Layer 2 of a small transformer language model trained on English Wikipedia (15 layers, counted from 0, width 128).
A neuron's activation on a vector x is SiLU(gate . x) times (in . x), where the dot is the dot product.

Input weights of the MLP neurons that the questions are about. A number n stands for (n - 500) times 0.0014.
n170 gate: 522 511 287 706 688 557 225 313 720 605 493 555 634 264 433 460 580 344 328 485 522 466 414 365 517 500 238 405 708 727 491 628 582 670 337 513 695 518 600 354 568 294 706 485 449 453 818 618 650 591 650 495 666 506 370 536 367 320 462 367 306 523 604 567 510 291 313 621 547 606 497 605 503 390 358 294 510 526 492 476 730 533 464 294 422 523 628 674 545 438 606 559 451 563 463 528 567 433 510 706 523 466 623 647 514 638 507 490 613 513 580 730 561 642 600 252 446 456 387 533 582 720 409 502 435 386 395 566
n248 gate: 528 376 357 589 377 839 543 164 453 610 419 398 381 491 646 282 363 356 474 508 459 613 482 598 640 337 491 511 432 776 307 415 523 374 446 458 432 482 270 390 271 706 544 646 343 599 444 430 667 746 578 384 507 299 716 415 436 494 381 651 718 593 465 445 430 387 356 392 589 624 486 596 633 645 520 548 350 641 748 424 454 488 443 506 486 522 652 439 634 831 780 617 538 638 376 546 474 464 600 454 340 512 517 517 344 680 620 250 468 536 435 542 353 597 565 541 140 189 754 475 337 528 709 487 397 417 732 374
n328 gate: 705 520 314 621 544 355 417 245 281 491 476 334 421 457 441 644 395 530 323 570 554 521 608 624 586 635 525 404 720 486 321 493 294 242 437 324 708 462 421 612 674 252 335 600 243 228 326 454 628 591 469 465 592 388 305 614 491 330 402 481 581 628 522 489 374 519 694 670 593 769 554 536 489 484 533 764 411 458 599 462 529 581 599 600 565 333 609 526 552 739 402 558 435 531 503 486 414 370 625 463 306 601 406 384 496 597 471 443 697 459 467 507 252 605 531 687 310 342 625 471 402 560 550 712 554 723 454 440
n356 gate: 622 433 254 412 254 626 629 515 431 303 395 123 427 266 633 539 224 374 252 639 411 352 396 282 610 639 389 515 504 239 497 547 695 478 453 570 500 486 649 368 468 555 574 479 833 451 583 388 469 491 670 463 452 381 235 667 203 575 504 523 817 471 613 398 376 456 389 528 506 516 392 607 442 578 596 519 463 626 541 514 627 654 716 307 505 582 472 420 566 390 566 363 593 690 263 349 620 651 477 181 355 612 422 693 874 574 468 578 637 369 592 559 608 515 229 590 320 112 635 565 440 652 501 653 528 605 454 270
n358 gate: 600 374 568 411 484 658 660 372 517 646 769 624 365 477 551 485 667 722 471 471 671 492 518 309 302 448 516 510 650 462 544 181 567 439 571 528 254 628 466 598 456 362 514 385 330 498 405 324 600 337 610 587 395 445 542 590 598 307 674 621 368 121 571 374 491 514 335 303 618 506 558 603 268 446 463 491 554 328 505 702 533 402 363 394 630 453 484 658 561 768 419 652 579 753 759 508 329 471 161 464 446 643 417 627 397 611 640 381 494 236 530 615 704 392 483 455 557 614 775 614 296 522 600 528 545 461 467 405
n364 gate: 424 378 565 332 411 365 479 483 384 694 776 493 441 606 552 374 603 316 726 563 741 374 553 619 709 392 436 349 434 465 503 483 337 250 645 416 578 580 514 199 478 454 291 482 459 310 273 521 411 497 491 485 544 379 358 540 419 401 554 478 579 438 330 479 480 458 646 403 351 213 414 231 741 476 723 465 630 292 705 713 483 630 524 698 327 273 531 175 476 486 334 628 709 452 541 208 249 616 551 499 461 585 12 501 672 337 298 759 349 503 605 326 372 470 465 626 343 660 871 527 536 449 448 443 468 484 512 414
n412 gate: 687 362 552 324 500 546 750 506 502 477 409 406 593 624 632 410 661 572 421 469 609 383 491 483 697 333 434 639 657 339 483 496 349 508 603 524 483 252 477 393 174 559 693 382 657 486 544 465 531 616 433 637 711 225 235 508 635 758 553 716 422 570 679 413 681 747 358 479 486 517 455 358 652 753 324 347 607 587 573 420 637 578 547 364 532 559 193 513 575 619 512 537 430 627 471 542 387 236 448 367 667 557 637 709 651 799 349 489 280 357 542 409 377 561 321 446 657 339 489 404 418 486 371 368 506 372 419 327
n474 gate: 488 508 516 551 626 514 569 758 207 357 860 404 586 531 422 379 577 605 556 457 751 628 481 591 693 374 475 301 571 565 496 446 447 507 496 432 528 508 232 501 542 455 427 561 477 474 633 379 496 637 501 442 607 406 584 787 551 427 564 635 941 387 613 517 495 489 493 512 568 531 670 372 515 637 377 305 651 330 789 737 483 694 574 709 684 357 513 610 907 611 636 706 639 370 243 532 611 379 432 305 271 543 673 365 245 486 355 492 435 545 644 479 453 492 436 569 596 333 282 659 653 347 647 584 434 412 501 702
n487 gate: 510 278 502 461 487 417 192 282 665 253 401 411 614 478 740 446 301 397 559 584 422 461 846 321 612 403 434 676 625 499 366 400 718 314 410 469 420 530 512 574 512 460 501 353 485 398 556 492 375 411 342 503 533 425 352 485 569 475 664 441 799 532 280 623 599 651 371 747 393 484 486 282 419 477 648 574 776 238 482 437 508 616 580 506 589 392 600 544 628 301 389 394 734 511 340 395 342 704 435 334 536 580 389 232 740 541 366 679 475 680 337 504 234 392 706 498 515 409 471 630 340 519 253 462 544 773 426 476
n170 in: 476 372 464 630 620 635 420 406 497 702 417 733 601 533 298 352 449 404 729 441 642 507 429 516 612 319 90 468 608 617 616 590 651 694 496 521 433 502 479 438 473 620 564 516 514 593 489 723 596 672 600 333 768 445 404 740 392 373 558 603 509 439 506 542 796 422 342 593 666 484 270 566 496 280 635 351 613 730 532 555 574 561 439 504 569 737 515 438 420 540 548 514 445 438 333 424 395 626 621 435 522 381 487 396 474 542 600 540 589 604 551 776 427 718 404 368 549 426 431 460 660 838 424 518 165 302 371 568
n248 in: 494 686 660 514 238 575 154 558 299 576 664 576 554 643 660 478 499 432 706 663 589 609 580 537 465 454 462 343 296 263 761 234 743 363 363 797 483 646 621 584 328 401 503 512 151 137 544 464 565 503 379 614 768 423 487 282 475 653 446 621 771 759 211 490 503 479 227 577 619 384 400 575 504 418 643 687 410 582 534 660 476 516 453 510 719 462 530 424 562 512 547 527 284 319 288 349 646 483 635 531 573 574 604 515 618 600 402 580 602 294 452 593 514 769 545 546 326 527 629 640 569 414 288 483 713 445 550 579
n328 in: 688 509 250 641 666 400 422 329 367 758 723 363 509 485 479 433 416 525 440 623 532 417 626 351 477 585 517 404 633 486 280 400 437 495 409 405 726 672 377 625 610 344 278 565 434 429 412 515 496 438 512 433 646 485 387 506 484 407 585 301 543 571 559 636 183 775 554 370 552 815 271 512 644 485 402 787 321 657 387 538 528 511 548 628 635 326 499 533 723 720 453 725 424 488 526 552 487 593 615 438 409 644 450 564 469 672 548 629 723 722 333 584 415 510 370 565 491 474 729 452 373 633 406 387 455 484 189 511
n356 in: 426 658 423 543 397 464 472 451 560 433 361 632 476 596 324 532 712 363 441 625 706 503 444 726 461 274 418 434 422 556 376 463 274 361 376 527 574 642 196 331 416 506 363 314 532 406 811 524 532 313 543 433 531 757 633 400 483 687 467 267 328 398 726 439 505 564 612 342 349 294 499 520 680 384 698 715 633 474 483 545 518 309 305 637 390 405 545 732 711 551 278 518 541 368 457 701 508 456 482 493 586 354 404 543 321 614 582 648 644 905 522 386 347 441 498 355 411 648 445 385 620 548 533 677 467 638 416 520
n358 in: 555 458 362 620 603 831 580 510 381 461 443 666 411 234 491 681 491 310 363 453 418 473 528 435 416 398 254 780 243 498 411 421 553 629 508 342 564 505 662 475 413 319 623 457 594 473 436 307 624 487 599 624 475 425 663 440 432 473 350 557 452 468 476 636 380 314 447 589 411 573 772 701 306 384 428 560 445 499 565 468 380 483 658 469 501 363 386 711 614 534 667 642 568 803 591 425 568 699 347 447 497 589 586 470 426 660 434 508 495 246 367 555 445 506 706 445 498 473 517 718 533 616 302 430 618 439 575 563
n364 in: 593 589 319 584 525 765 433 544 415 503 479 538 524 518 515 687 495 363 464 434 501 574 673 708 305 592 467 555 431 642 732 388 527 531 421 348 619 505 575 309 401 605 353 479 409 637 383 640 424 676 419 460 578 486 548 532 658 309 599 633 548 578 598 348 708 434 429 659 442 605 693 644 673 319 415 529 613 448 335 526 172 395 171 583 172 354 705 709 427 664 723 927 551 314 333 482 609 448 789 585 608 412 522 586 633 338 531 647 420 466 356 684 600 185 252 393 507 609 919 340 676 431 464 556 259 362 702 520
n412 in: 264 517 483 362 381 704 199 344 531 339 792 503 395 552 514 414 662 214 386 457 669 529 433 288 631 381 480 541 440 666 521 658 397 534 544 431 622 574 660 426 637 537 488 527 483 289 548 552 631 395 427 561 640 430 586 505 516 497 662 327 581 225 394 687 461 471 488 481 754 348 589 250 352 313 420 657 716 467 666 443 348 566 531 253 499 499 560 326 583 335 515 321 542 397 570 400 393 570 217 517 467 457 499 550 446 347 570 514 573 532 573 723 544 471 270 366 440 608 708 401 543 581 410 769 615 686 447 532
n474 in: 550 481 758 674 440 360 498 84 471 493 419 470 339 423 418 347 510 415 365 421 465 625 449 648 463 751 410 439 413 665 565 396 555 453 417 705 660 360 446 605 378 649 582 719 449 429 465 734 391 569 274 759 432 409 182 511 639 445 621 263 539 351 352 604 489 658 409 705 391 712 525 427 546 559 575 448 663 461 562 531 334 381 457 607 666 647 409 360 628 489 481 565 403 439 407 726 284 458 627 524 476 628 621 288 232 430 488 518 512 523 189 683 520 482 819 434 371 655 667 591 381 366 660 459 477 397 612 303
n487 in: 571 431 298 513 550 633 459 754 461 668 427 449 340 573 498 495 504 345 446 592 288 621 583 719 511 516 607 518 446 400 699 236 396 620 622 513 459 329 379 487 520 425 328 189 543 516 275 629 494 496 736 364 574 485 591 653 501 585 722 312 585 458 519 569 572 570 420 497 667 655 486 424 543 469 695 386 217 866 590 461 421 586 452 520 450 510 638 520 568 515 773 552 667 370 443 482 694 438 437 576 228 335 733 603 349 540 640 623 575 674 427 367 388 387 220 522 412 407 628 178 559 516 758 384 460 672 670 497

Each question shows a token from some text and the vector x that enters the MLP there. A number n stands for (n - 500) times 0.0057.

" August ": 512 209 445 441 403 595 594 642 479 437 617 469 407 636 331 543 494 413 451 543 489 601 481 441 529 540 269 557 578 563 599 425 624 389 486 728 447 498 548 455 549 569 524 633 573 635 415 601 456 409 431 489 480 534 462 678 503 457 517 517 274 535 467 595 347 454 435 365 571 410 287 457 595 447 587 501 425 415 544 462 566 666 495 412 636 421 578 553 435 481 616 569 560 657 538 461 339 505 574 547 397 553 523 356 431 588 521 506 558 433 300 549 522 515 501 423 614 364 497 641 594 441 504 412 531 439 566 461
The two highest activations, in order: n358, n170

"ess": 498 316 735 402 473 457 610 547 360 329 478 363 524 500 377 335 653 411 620 525 534 429 511 507 517 505 512 474 403 377 559 526 574 549 526 523 439 548 352 569 644 535 249 569 503 493 419 563 443 467 414 364 499 657 442 480 416 553 444 597 567 471 576 441 428 572 548 404 559 527 691 470 663 543 545 597 472 465 533 290 417 526 334 437 463 625 479 553 506 563 458 596 544 453 515 507 521 566 618 578 623 608 479 557 593 484 437 437 522 667 523 511 575 453 499 494 397 632 525 411 562 745 631 433 615 459 589 385
The two highest activations, in order: n364, n358

"ch": 346 371 632 399 565 492 541 524 578 405 518 585 586 587 489 419 487 461 742 497 470 571 571 415 428 536 327 573 309 593 601 595 494 469 437 530 479 698 258 531 424 711 477 679 591 500 433 649 516 547 455 429 694 562 389 430 516 719 392 434 448 512 375 560 318 590 476 580 543 543 349 326 428 375 468 637 467 373 465 424 517 654 621 406 424 623 398 555 519 367 451 546 546 576 593 460 537 512 471 495 391 541 474 479 544 431 476 494 459 470 315 459 545 388 464 516 507 472 499 453 376 439 711 425 492 528 416 510
Which neuron lights up most? n358

" s": 695 399 497 386 367 380 493 534 520 586 505 400 533 647 495 497 488 509 471 419 661 510 458 424 533 481 301 478 581 513 606 575 481 498 353 419 375 614 450 376 551 514 546 538 598 564 442 686 466 406 526 479 546 686 608 404 613 448 430 446 661 405 455 601 469 459 519 412 543 706 688 460 463 347 544 633 354 549 537 433 372 623 476 729 387 461 540 609 601 541 629 533 348 598 502 469 542 512 497 668 650 392 357 396 483 573 307 534 603 568 388 585 549 531 528 484 412 570 481 431 520 487 465 526 516 588 436 430
Which neuron fires most, and how strongly? n328, at about 1.2

" him": 454 296 724 459 292 509 596 661 556 580 506 320 542 652 542 459 381 583 541 595 547 430 552 421 567 547 395 663 546 490 511 448 615 683 411 398 403 616 570 512 616 394 577 489 470 543 454 598 539 485 439 589 533 728 744 554 506 360 407 534 554 498 383 428 509 462 599 354 532 501 378 423 606 328 455 524 471 497 596 331 658 520 556 577 378 429 417 515 514 630 494 539 536 303 575 517 487 494 593 503 459 489 543 412 409 620 494 546 532 588 388 488 575 380 622 427 513 520 448 421 657 511 537 535 510 513 610 525
Which neuron lights up most? n412

" surv": 516 598 437 451 399 450 507 565 528 472 516 390 538 530 282 530 531 394 482 443 413 510 476 564 575 605 295 527 441 603 571 585 494 338 503 663 425 344 589 476 402 346 390 486 566 621 353 528 467 452 430 601 619 646 530 493 499 533 520 428 403 476 486 644 545 412 583 470 595 682 739 408 624 530 661 429 703 588 557 420 605 646 487 557 488 542 443 590 591 610 400 540 465 393 593 413 420 542 469 612 552 567 533 450 409 541 279 301 590 500 590 658 405 576 527 403 351 508 481 374 493 489 529 422 541 463 587 535
The three highest activations, in order: n170, n474, n412

" by": 604 407 688 328 253 514 616 717 520 434 398 500 460 644 247 454 514 457 498 416 428 471 567 468 618 541 478 595 520 487 641 509 518 411 446 463 498 666 717 549 400 618 664 393 511 590 445 456 499 459 447 470 372 579 450 494 556 467 456 568 449 494 536 540 617 631 455 337 400 564 537 595 542 409 541 426 450 436 571 481 500 586 654 574 585 564 589 581 534 525 490 702 583 507 472 433 530 507 616 608 604 548 544 333 490 532 463 429 463 446 338 443 529 324 536 485 418 543 462 663 472 517 568 477 399 569 393 525
Which neuron lights up most? n328

" the": 572 440 754 548 136 493 603 640 501 546 472 463 522 513 333 512 545 507 539 204 458 448 542 434 512 426 348 577 557 513 527 613 479 519 436 532 483 603 697 579 512 518 612 490 478 490 515 472 500 366 640 453 486 677 534 536 545 561 425 473 486 560 561 554 444 614 448 417 460 451 530 466 558 657 442 519 552 470 582 334 546 706 522 600 383 516 477 532 491 536 467 604 564 455 549 386 375 475 583 597 530 498 569 426 498 502 441 539 591 598 388 554 593 247 593 489 670 405 492 367 515 431 578 450 358 531 464 602
Which neuron fires most, and how strongly? n248, at about 0.46

", but": 786 373 670 445 271 523 561 497 494 551 555 377 564 555 429 515 453 506 526 549 549 413 456 514 578 430 346 462 429 526 559 631 635 453 473 526 489 668 749 502 632 653 502 574 544 609 387 618 430 442 632 452 625 545 572 473 526 518 487 482 450 404 522 443 480 573 604 317 381 470 582 524 627 380 495 620 563 626 598 471 680 548 590 542 534 519 605 582 460 390 533 451 521 464 516 410 391 444 482 494 715 418 488 374 470 538 432 445 506 565 371 546 523 250 518 463 402 654 599 400 534 477 400 462 552 627 396 567
Which neuron lights up most? n364

"e,": 772 413 628 426 355 528 537 656 535 596 394 483 557 609 447 400 423 338 470 398 439 528 377 547 473 329 491 354 546 573 640 534 536 612 409 613 446 574 582 477 522 606 549 554 558 426 515 513 528 506 370 420 435 483 580 486 480 435 455 507 440 538 457 542 596 509 393 254 409 588 456 507 586 308 439 689 628 402 598 568 459 530 620 430 404 585 546 651 655 482 544 484 510 593 556 458 461 457 530 460 574 537 558 426 426 450 303 436 515 557 358 490 455 254 484 566 518 516 454 411 574 536 520 407 372 660 457 378
Which neuron lights up most? n328

"1": 394 319 738 336 378 515 425 651 619 412 357 494 635 706 468 475 493 453 533 493 673 420 580 399 461 404 552 487 509 609 597 565 545 609 446 558 409 495 482 509 549 723 364 471 496 631 550 548 540 540 502 448 252 569 546 517 598 472 460 360 486 572 488 564 362 586 449 463 583 577 685 486 633 422 520 644 661 408 473 606 617 706 434 662 592 507 561 568 476 620 555 661 370 468 548 584 499 450 577 471 457 538 522 477 513 674 536 557 603 537 388 504 510 485 462 545 550 532 502 450 537 475 552 608 518 497 503 554
Which neuron lights up most? n474

"ating": 420 199 636 413 280 552 531 648 314 415 495 585 604 483 449 310 559 502 590 606 506 518 460 456 544 443 494 549 508 420 558 537 551 441 509 503 479 626 600 482 525 553 527 615 557 546 488 520 425 564 408 425 561 494 610 440 517 445 574 443 458 581 371 583 502 516 474 472 527 553 316 408 536 202 492 542 428 396 438 565 649 470 486 669 633 607 394 563 516 502 487 433 433 365 488 457 431 453 668 350 671 587 502 444 381 598 446 629 651 677 399 534 484 278 456 417 422 508 431 488 522 424 662 410 466 334 471 489
Which neuron lights up most? n474

" G": 561 430 586 420 471 491 430 632 495 356 547 323 477 573 305 553 472 611 474 413 517 584 601 474 551 477 289 408 493 557 492 571 565 522 247 562 479 567 466 479 329 523 505 702 488 497 445 685 564 396 485 426 420 452 452 490 659 445 571 568 460 492 514 597 490 436 488 332 544 553 516 474 442 84 695 639 515 486 479 449 567 562 604 540 487 454 454 577 529 437 503 556 433 679 595 461 495 460 598 513 537 536 464 310 596 596 578 465 540 617 453 483 577 530 572 402 510 487 529 358 693 439 564 487 386 451 407 430
Which neuron lights up most? n170

"ensive": 432 399 717 487 304 550 520 528 555 498 498 510 393 498 499 380 556 615 620 575 606 404 463 620 450 537 407 530 475 469 503 417 511 557 792 510 569 469 597 571 528 519 381 536 531 486 401 457 619 470 554 466 406 540 718 639 563 598 675 520 501 432 509 553 400 467 419 355 444 469 639 391 655 303 469 614 490 465 525 358 487 472 513 632 521 624 513 491 512 581 593 600 547 393 502 398 488 516 418 354 484 450 483 433 408 612 556 644 646 600 361 600 613 429 492 506 454 626 436 546 461 465 649 460 419 367 382 535
Which neuron fires most, and how strongly? n474, at about 0.77

" while": 771 291 729 483 282 455 569 641 424 489 548 319 521 553 372 463 458 576 404 566 577 371 485 625 600 448 486 512 548 477 669 536 596 430 452 393 411 607 609 490 717 562 641 486 532 615 402 549 527 445 444 585 533 523 526 427 613 511 472 600 418 451 492 375 431 570 516 403 471 532 546 560 529 437 495 604 500 427 538 582 577 449 537 573 504 438 538 561 532 465 527 587 591 466 657 461 483 408 484 520 703 509 486 246 433 551 406 480 425 581 334 460 387 366 603 376 307 479 483 549 565 441 558 432 443 530 476 550
The three highest activations, in order: n474, n170, n364

" direct": 579 226 668 453 292 528 488 603 479 451 425 358 430 539 481 513 511 638 491 396 371 488 405 460 506 624 344 523 437 431 509 508 556 440 584 464 327 547 485 478 600 501 498 384 494 482 551 463 565 464 362 440 582 698 563 725 436 729 520 428 474 476 518 475 557 561 590 378 508 548 768 344 664 536 640 382 397 269 493 400 444 614 471 597 508 594 490 644 485 491 377 531 580 578 504 408 480 517 583 610 750 507 566 502 459 534 429 524 564 580 433 477 599 530 446 467 396 511 510 468 494 387 513 407 522 611 451 596
The three highest activations, in order: n487, n328, n170

" years": 438 282 665 456 526 448 660 523 462 491 602 367 417 718 536 342 374 436 465 481 557 390 475 661 478 592 362 516 361 661 582 468 554 489 450 517 536 546 585 561 621 439 286 401 631 575 371 473 476 598 387 548 572 744 639 554 493 499 408 445 487 554 478 497 343 578 481 498 616 600 390 447 516 416 620 559 593 512 528 582 558 549 483 680 472 524 547 624 504 447 490 427 521 506 554 409 370 331 381 436 637 503 420 413 504 443 425 417 518 595 442 470 460 316 457 389 500 568 532 544 462 488 556 406 397 580 378 487
The two highest activations, in order: n487, n248

"aid": 538 295 714 333 468 492 558 538 511 469 411 558 460 368 448 410 544 349 455 507 537 579 506 535 587 582 543 534 613 412 582 508 517 548 465 722 596 556 547 546 671 444 446 528 515 484 413 606 627 489 403 587 584 529 645 516 527 440 434 507 346 549 477 420 593 426 391 420 725 504 615 353 481 372 541 612 350 302 564 525 699 677 436 518 443 573 411 408 442 501 554 661 541 608 498 433 538 546 459 428 569 479 553 362 355 627 503 334 633 613 518 517 347 508 288 375 522 499 445 362 559 482 491 475 505 501 491 539
Which neuron lights up most? n170

"lection": 434 253 496 542 415 509 563 574 580 426 424 533 574 394 466 396 575 420 614 553 598 604 453 493 599 725 428 530 452 518 537 536 512 470 542 345 470 479 536 599 527 607 436 528 459 547 480 583 440 426 517 452 635 446 567 538 492 614 405 369 516 439 498 482 381 599 393 396 444 543 296 460 664 91 636 555 464 436 420 436 417 578 466 484 614 434 556 541 485 565 469 460 433 466 579 278 433 405 515 273 652 580 500 518 418 463 518 424 601 601 470 587 674 335 525 505 294 543 268 433 569 463 674 535 461 610 486 490
The two highest activations, in order: n358, n487

"ap": 662 371 565 507 454 543 610 483 432 575 480 479 519 400 492 414 514 440 569 401 618 452 643 398 512 561 448 319 460 458 689 575 498 413 500 876 415 587 414 569 529 567 335 465 553 474 548 533 411 354 472 488 529 572 481 487 577 637 421 545 440 576 523 531 532 569 396 425 647 446 559 316 421 532 534 485 361 518 557 470 636 517 432 301 523 634 406 568 543 521 678 397 499 525 491 501 404 508 409 547 506 532 421 504 436 422 658 525 459 441 569 562 600 571 410 425 551 471 338 293 584 448 559 596 625 669 472 490
Which neuron lights up most? n412

"acific": 449 319 602 472 421 508 599 662 345 532 506 646 531 450 353 444 625 535 550 269 475 530 611 476 496 554 481 607 488 676 589 521 496 466 572 575 523 529 602 392 574 620 527 634 521 385 547 494 589 408 330 528 329 355 574 475 506 544 603 554 546 467 607 592 515 473 506 554 500 472 490 443 505 466 556 642 598 393 386 386 512 665 469 492 655 439 318 531 624 451 586 478 341 467 549 375 546 428 424 501 636 443 353 623 414 577 462 371 537 566 285 534 534 459 477 533 478 473 564 521 407 419 375 506 341 476 371 423
Which neuron lights up most? n412

"ons": 485 425 589 314 503 461 557 509 425 449 541 534 609 627 505 489 672 334 659 564 507 419 417 549 409 589 575 602 432 556 425 416 502 452 491 488 538 605 420 512 538 524 597 503 624 442 505 477 551 447 359 666 499 654 639 511 495 575 524 476 500 605 417 589 512 485 565 585 631 519 244 493 585 443 469 583 430 443 518 449 567 628 330 443 461 697 531 635 675 470 550 426 446 441 592 560 505 444 452 642 676 576 429 416 566 347 678 433 522 565 421 538 568 272 633 643 606 574 481 355 511 479 394 480 540 558 468 390
The two highest activations, in order: n170, n358

"ens": 565 508 602 603 506 360 509 582 466 482 423 514 655 540 642 437 507 396 708 374 502 420 387 597 447 383 546 370 423 462 583 363 418 525 506 537 505 682 579 493 541 604 443 461 629 522 398 683 509 505 485 642 553 840 656 594 490 616 493 479 498 577 614 522 551 529 537 532 379 529 447 533 432 292 644 605 485 466 448 514 430 588 543 498 561 611 395 613 530 534 441 353 425 557 468 501 639 507 587 646 795 565 516 498 393 553 422 558 508 537 537 520 616 419 447 526 594 597 451 415 523 517 512 421 471 385 547 412
Which neuron lights up most? n412

"overn": 447 329 748 412 422 475 498 631 610 582 479 473 528 395 393 426 529 606 433 408 445 475 448 605 505 597 434 476 439 501 470 424 484 539 508 530 498 349 621 638 556 433 544 383 614 597 426 313 512 600 391 479 555 683 533 635 519 655 493 516 394 549 501 436 479 806 533 466 643 682 461 386 617 366 595 605 505 596 359 329 590 652 317 627 474 587 521 497 529 333 379 493 572 397 417 416 562 421 387 522 542 516 507 493 619 420 536 330 504 552 566 546 556 603 514 521 382 562 414 358 605 433 399 484 602 559 598 515
The two highest activations, in order: n358, n364

"us": 501 400 451 421 387 437 544 523 559 405 382 520 293 439 600 267 581 383 577 546 629 519 532 344 539 316 320 490 474 455 569 547 410 364 506 635 516 496 413 531 690 581 393 462 522 567 326 642 503 526 399 570 489 699 576 442 551 581 576 524 456 506 511 535 499 683 454 423 545 442 572 520 361 413 483 595 469 370 577 336 520 583 474 394 537 497 427 601 634 571 507 614 569 654 637 526 689 348 500 453 590 580 493 508 480 481 543 510 522 610 517 499 465 472 499 502 466 391 473 444 471 515 478 587 553 518 501 481
The two highest activations, in order: n412, n487

" English": 308 267 594 368 346 506 578 774 503 541 453 622 491 495 448 474 545 513 532 388 611 438 491 457 597 641 483 586 479 607 537 487 567 462 325 356 438 503 588 502 520 528 466 544 529 577 448 602 583 632 453 526 361 509 498 578 422 602 564 473 563 448 604 416 483 523 598 511 532 431 538 366 539 137 381 516 466 446 484 419 555 561 631 694 410 478 496 536 450 414 482 540 501 473 581 440 439 536 543 426 644 442 467 538 518 540 470 419 596 630 269 463 539 411 577 417 454 529 558 518 416 570 769 505 462 396 415 446
Which neuron fires most, and how strongly? n364, at about 0.85

" h": 507 340 457 507 355 489 514 634 492 469 458 360 488 676 389 348 493 603 374 355 469 562 632 563 449 549 423 545 413 498 651 635 528 547 345 578 444 596 510 402 355 572 653 571 505 662 474 683 447 530 457 500 492 697 537 519 511 593 491 405 471 417 538 461 450 488 607 484 504 638 641 434 519 415 552 617 469 464 527 393 547 536 525 649 313 509 522 638 657 519 659 537 441 634 586 497 453 651 434 609 374 409 495 354 544 593 361 574 620 506 381 534 381 648 525 401 519 512 427 439 586 471 416 512 418 611 528 463
Which neuron lights up most? n487

" cont": 603 339 661 375 404 427 478 681 454 412 471 601 519 591 323 443 467 473 550 463 455 521 559 475 505 537 328 615 359 511 513 602 585 402 543 482 538 554 383 484 484 362 570 447 564 558 479 506 453 566 542 438 420 524 458 493 534 482 416 460 442 532 616 682 614 442 544 323 510 545 657 518 572 455 676 580 329 615 458 443 453 533 491 542 371 581 542 507 654 477 481 524 364 627 450 455 426 327 663 625 464 435 618 313 451 466 395 352 683 497 545 511 462 486 560 443 343 493 430 305 565 467 391 385 546 597 590 563
Which neuron lights up most? n412

" In": 575 370 603 426 460 560 581 790 487 466 402 362 487 685 293 467 487 488 418 290 511 446 357 428 509 495 318 503 530 465 633 383 498 392 353 593 631 406 635 585 495 567 505 486 435 571 547 519 502 469 481 430 416 497 421 422 470 484 462 387 387 457 361 522 470 569 419 281 613 513 613 417 415 356 525 408 376 488 512 590 511 560 485 580 509 543 629 558 452 544 534 505 554 475 474 449 521 479 467 429 534 462 408 245 490 435 388 560 612 534 371 501 573 325 402 483 386 618 583 570 538 342 514 561 451 493 537 464
The three highest activations, in order: n364, n328, n474

" of": 549 412 492 454 375 549 571 693 540 549 409 431 497 549 330 357 496 541 485 269 516 492 418 366 507 477 479 472 690 499 695 399 510 570 489 489 475 619 719 480 466 519 571 350 582 521 492 454 489 619 440 396 358 632 397 408 568 553 441 552 516 405 427 494 496 513 358 324 418 458 683 461 478 434 545 596 534 488 545 424 392 590 385 529 491 572 540 683 489 545 509 663 529 424 563 488 504 491 539 581 533 624 521 408 453 501 430 375 598 585 415 446 372 254 372 413 460 488 478 654 584 566 532 437 423 458 486 614
Which neuron lights up most? n358

"ump": 358 590 546 467 326 491 578 485 479 490 511 463 567 523 453 361 510 557 551 622 657 554 521 702 578 694 375 525 433 453 686 384 562 577 517 587 517 516 500 613 552 466 301 516 390 504 518 817 487 362 372 506 462 595 556 553 507 609 419 456 454 527 517 535 400 578 437 394 533 550 613 541 424 395 562 593 375 431 464 498 497 624 489 417 625 468 391 454 557 444 443 575 505 531 472 269 494 525 381 595 536 593 466 389 371 631 466 644 563 537 346 499 447 509 495 574 289 384 430 499 351 449 555 641 566 595 431 428
Which neuron fires most, and how strongly? n328, at about 1.3

" and": 635 459 545 412 281 529 594 613 437 494 445 487 481 621 482 423 379 505 486 418 537 441 440 520 419 444 326 467 432 527 625 511 576 476 458 450 481 715 861 447 599 531 587 457 424 499 359 401 458 458 542 392 502 666 522 448 611 549 500 458 482 452 409 571 607 553 514 300 466 600 566 512 556 337 424 724 627 445 586 422 555 494 552 504 460 486 604 530 559 632 505 572 512 566 535 408 395 542 524 481 526 455 574 465 458 547 351 472 563 477 307 548 487 227 636 491 428 624 561 454 536 443 588 466 448 537 438 524
The three highest activations, in order: n358, n364, n170

" as a": 476 447 769 504 159 503 567 637 467 484 492 504 523 644 328 414 488 480 581 341 485 549 616 456 598 311 342 546 568 474 534 373 504 457 435 481 475 466 636 415 458 484 514 415 517 511 431 446 503 434 577 422 492 638 515 580 538 520 439 468 621 446 465 446 385 609 499 379 372 519 606 485 498 508 552 487 420 469 551 447 571 573 633 665 496 480 570 641 593 357 478 559 480 534 563 457 398 485 473 534 613 452 552 434 340 521 490 537 493 534 325 470 546 211 491 456 514 635 438 472 469 475 402 374 366 656 404 559
Which neuron fires most, and how strongly? n487, at about 1

"ing the": 602 424 732 536 91 524 654 590 481 543 451 472 559 531 307 464 600 538 534 258 479 490 571 406 538 444 341 539 566 452 517 526 512 514 434 501 462 591 730 514 457 535 598 500 533 502 491 518 429 409 698 522 483 734 564 507 497 535 434 503 511 554 541 539 425 544 465 389 404 502 521 449 591 621 477 508 509 438 591 353 555 628 526 629 425 519 477 564 516 479 485 520 564 428 503 402 428 466 571 529 516 505 524 434 430 542 476 555 617 610 385 546 561 213 561 481 592 414 483 417 535 419 557 477 300 536 514 519
The two highest activations, in order: n248, n328

" their": 517 411 675 493 198 497 619 640 537 580 405 468 539 467 391 439 507 654 623 331 498 435 646 482 456 584 327 555 585 444 580 575 518 586 403 508 449 485 675 453 480 556 546 512 472 585 397 525 469 441 519 481 566 715 647 638 496 473 473 452 554 448 456 402 499 571 520 457 331 467 528 380 486 624 431 500 606 479 544 382 569 713 547 561 358 542 407 597 499 557 435 511 414 452 572 432 358 445 498 611 551 521 526 466 481 543 523 565 580 641 306 594 537 282 533 380 643 529 424 421 553 450 416 493 397 529 517 534
Which neuron lights up most? n248

" Jun": 515 569 520 435 432 365 669 624 580 572 607 610 464 622 458 561 379 572 490 237 536 443 621 474 538 579 420 601 554 492 489 492 539 493 416 809 488 442 506 508 535 437 368 710 399 506 446 572 502 391 516 443 566 588 610 641 511 450 670 552 402 457 441 308 458 678 551 455 542 595 542 444 345 414 627 441 558 513 323 319 429 682 580 445 558 417 540 585 426 362 529 483 496 599 573 533 518 579 510 374 551 536 453 386 487 594 486 565 500 606 357 455 528 439 504 510 416 462 360 642 456 401 548 523 434 440 495 374
Which neuron fires most, and how strongly? n412, at about 0.31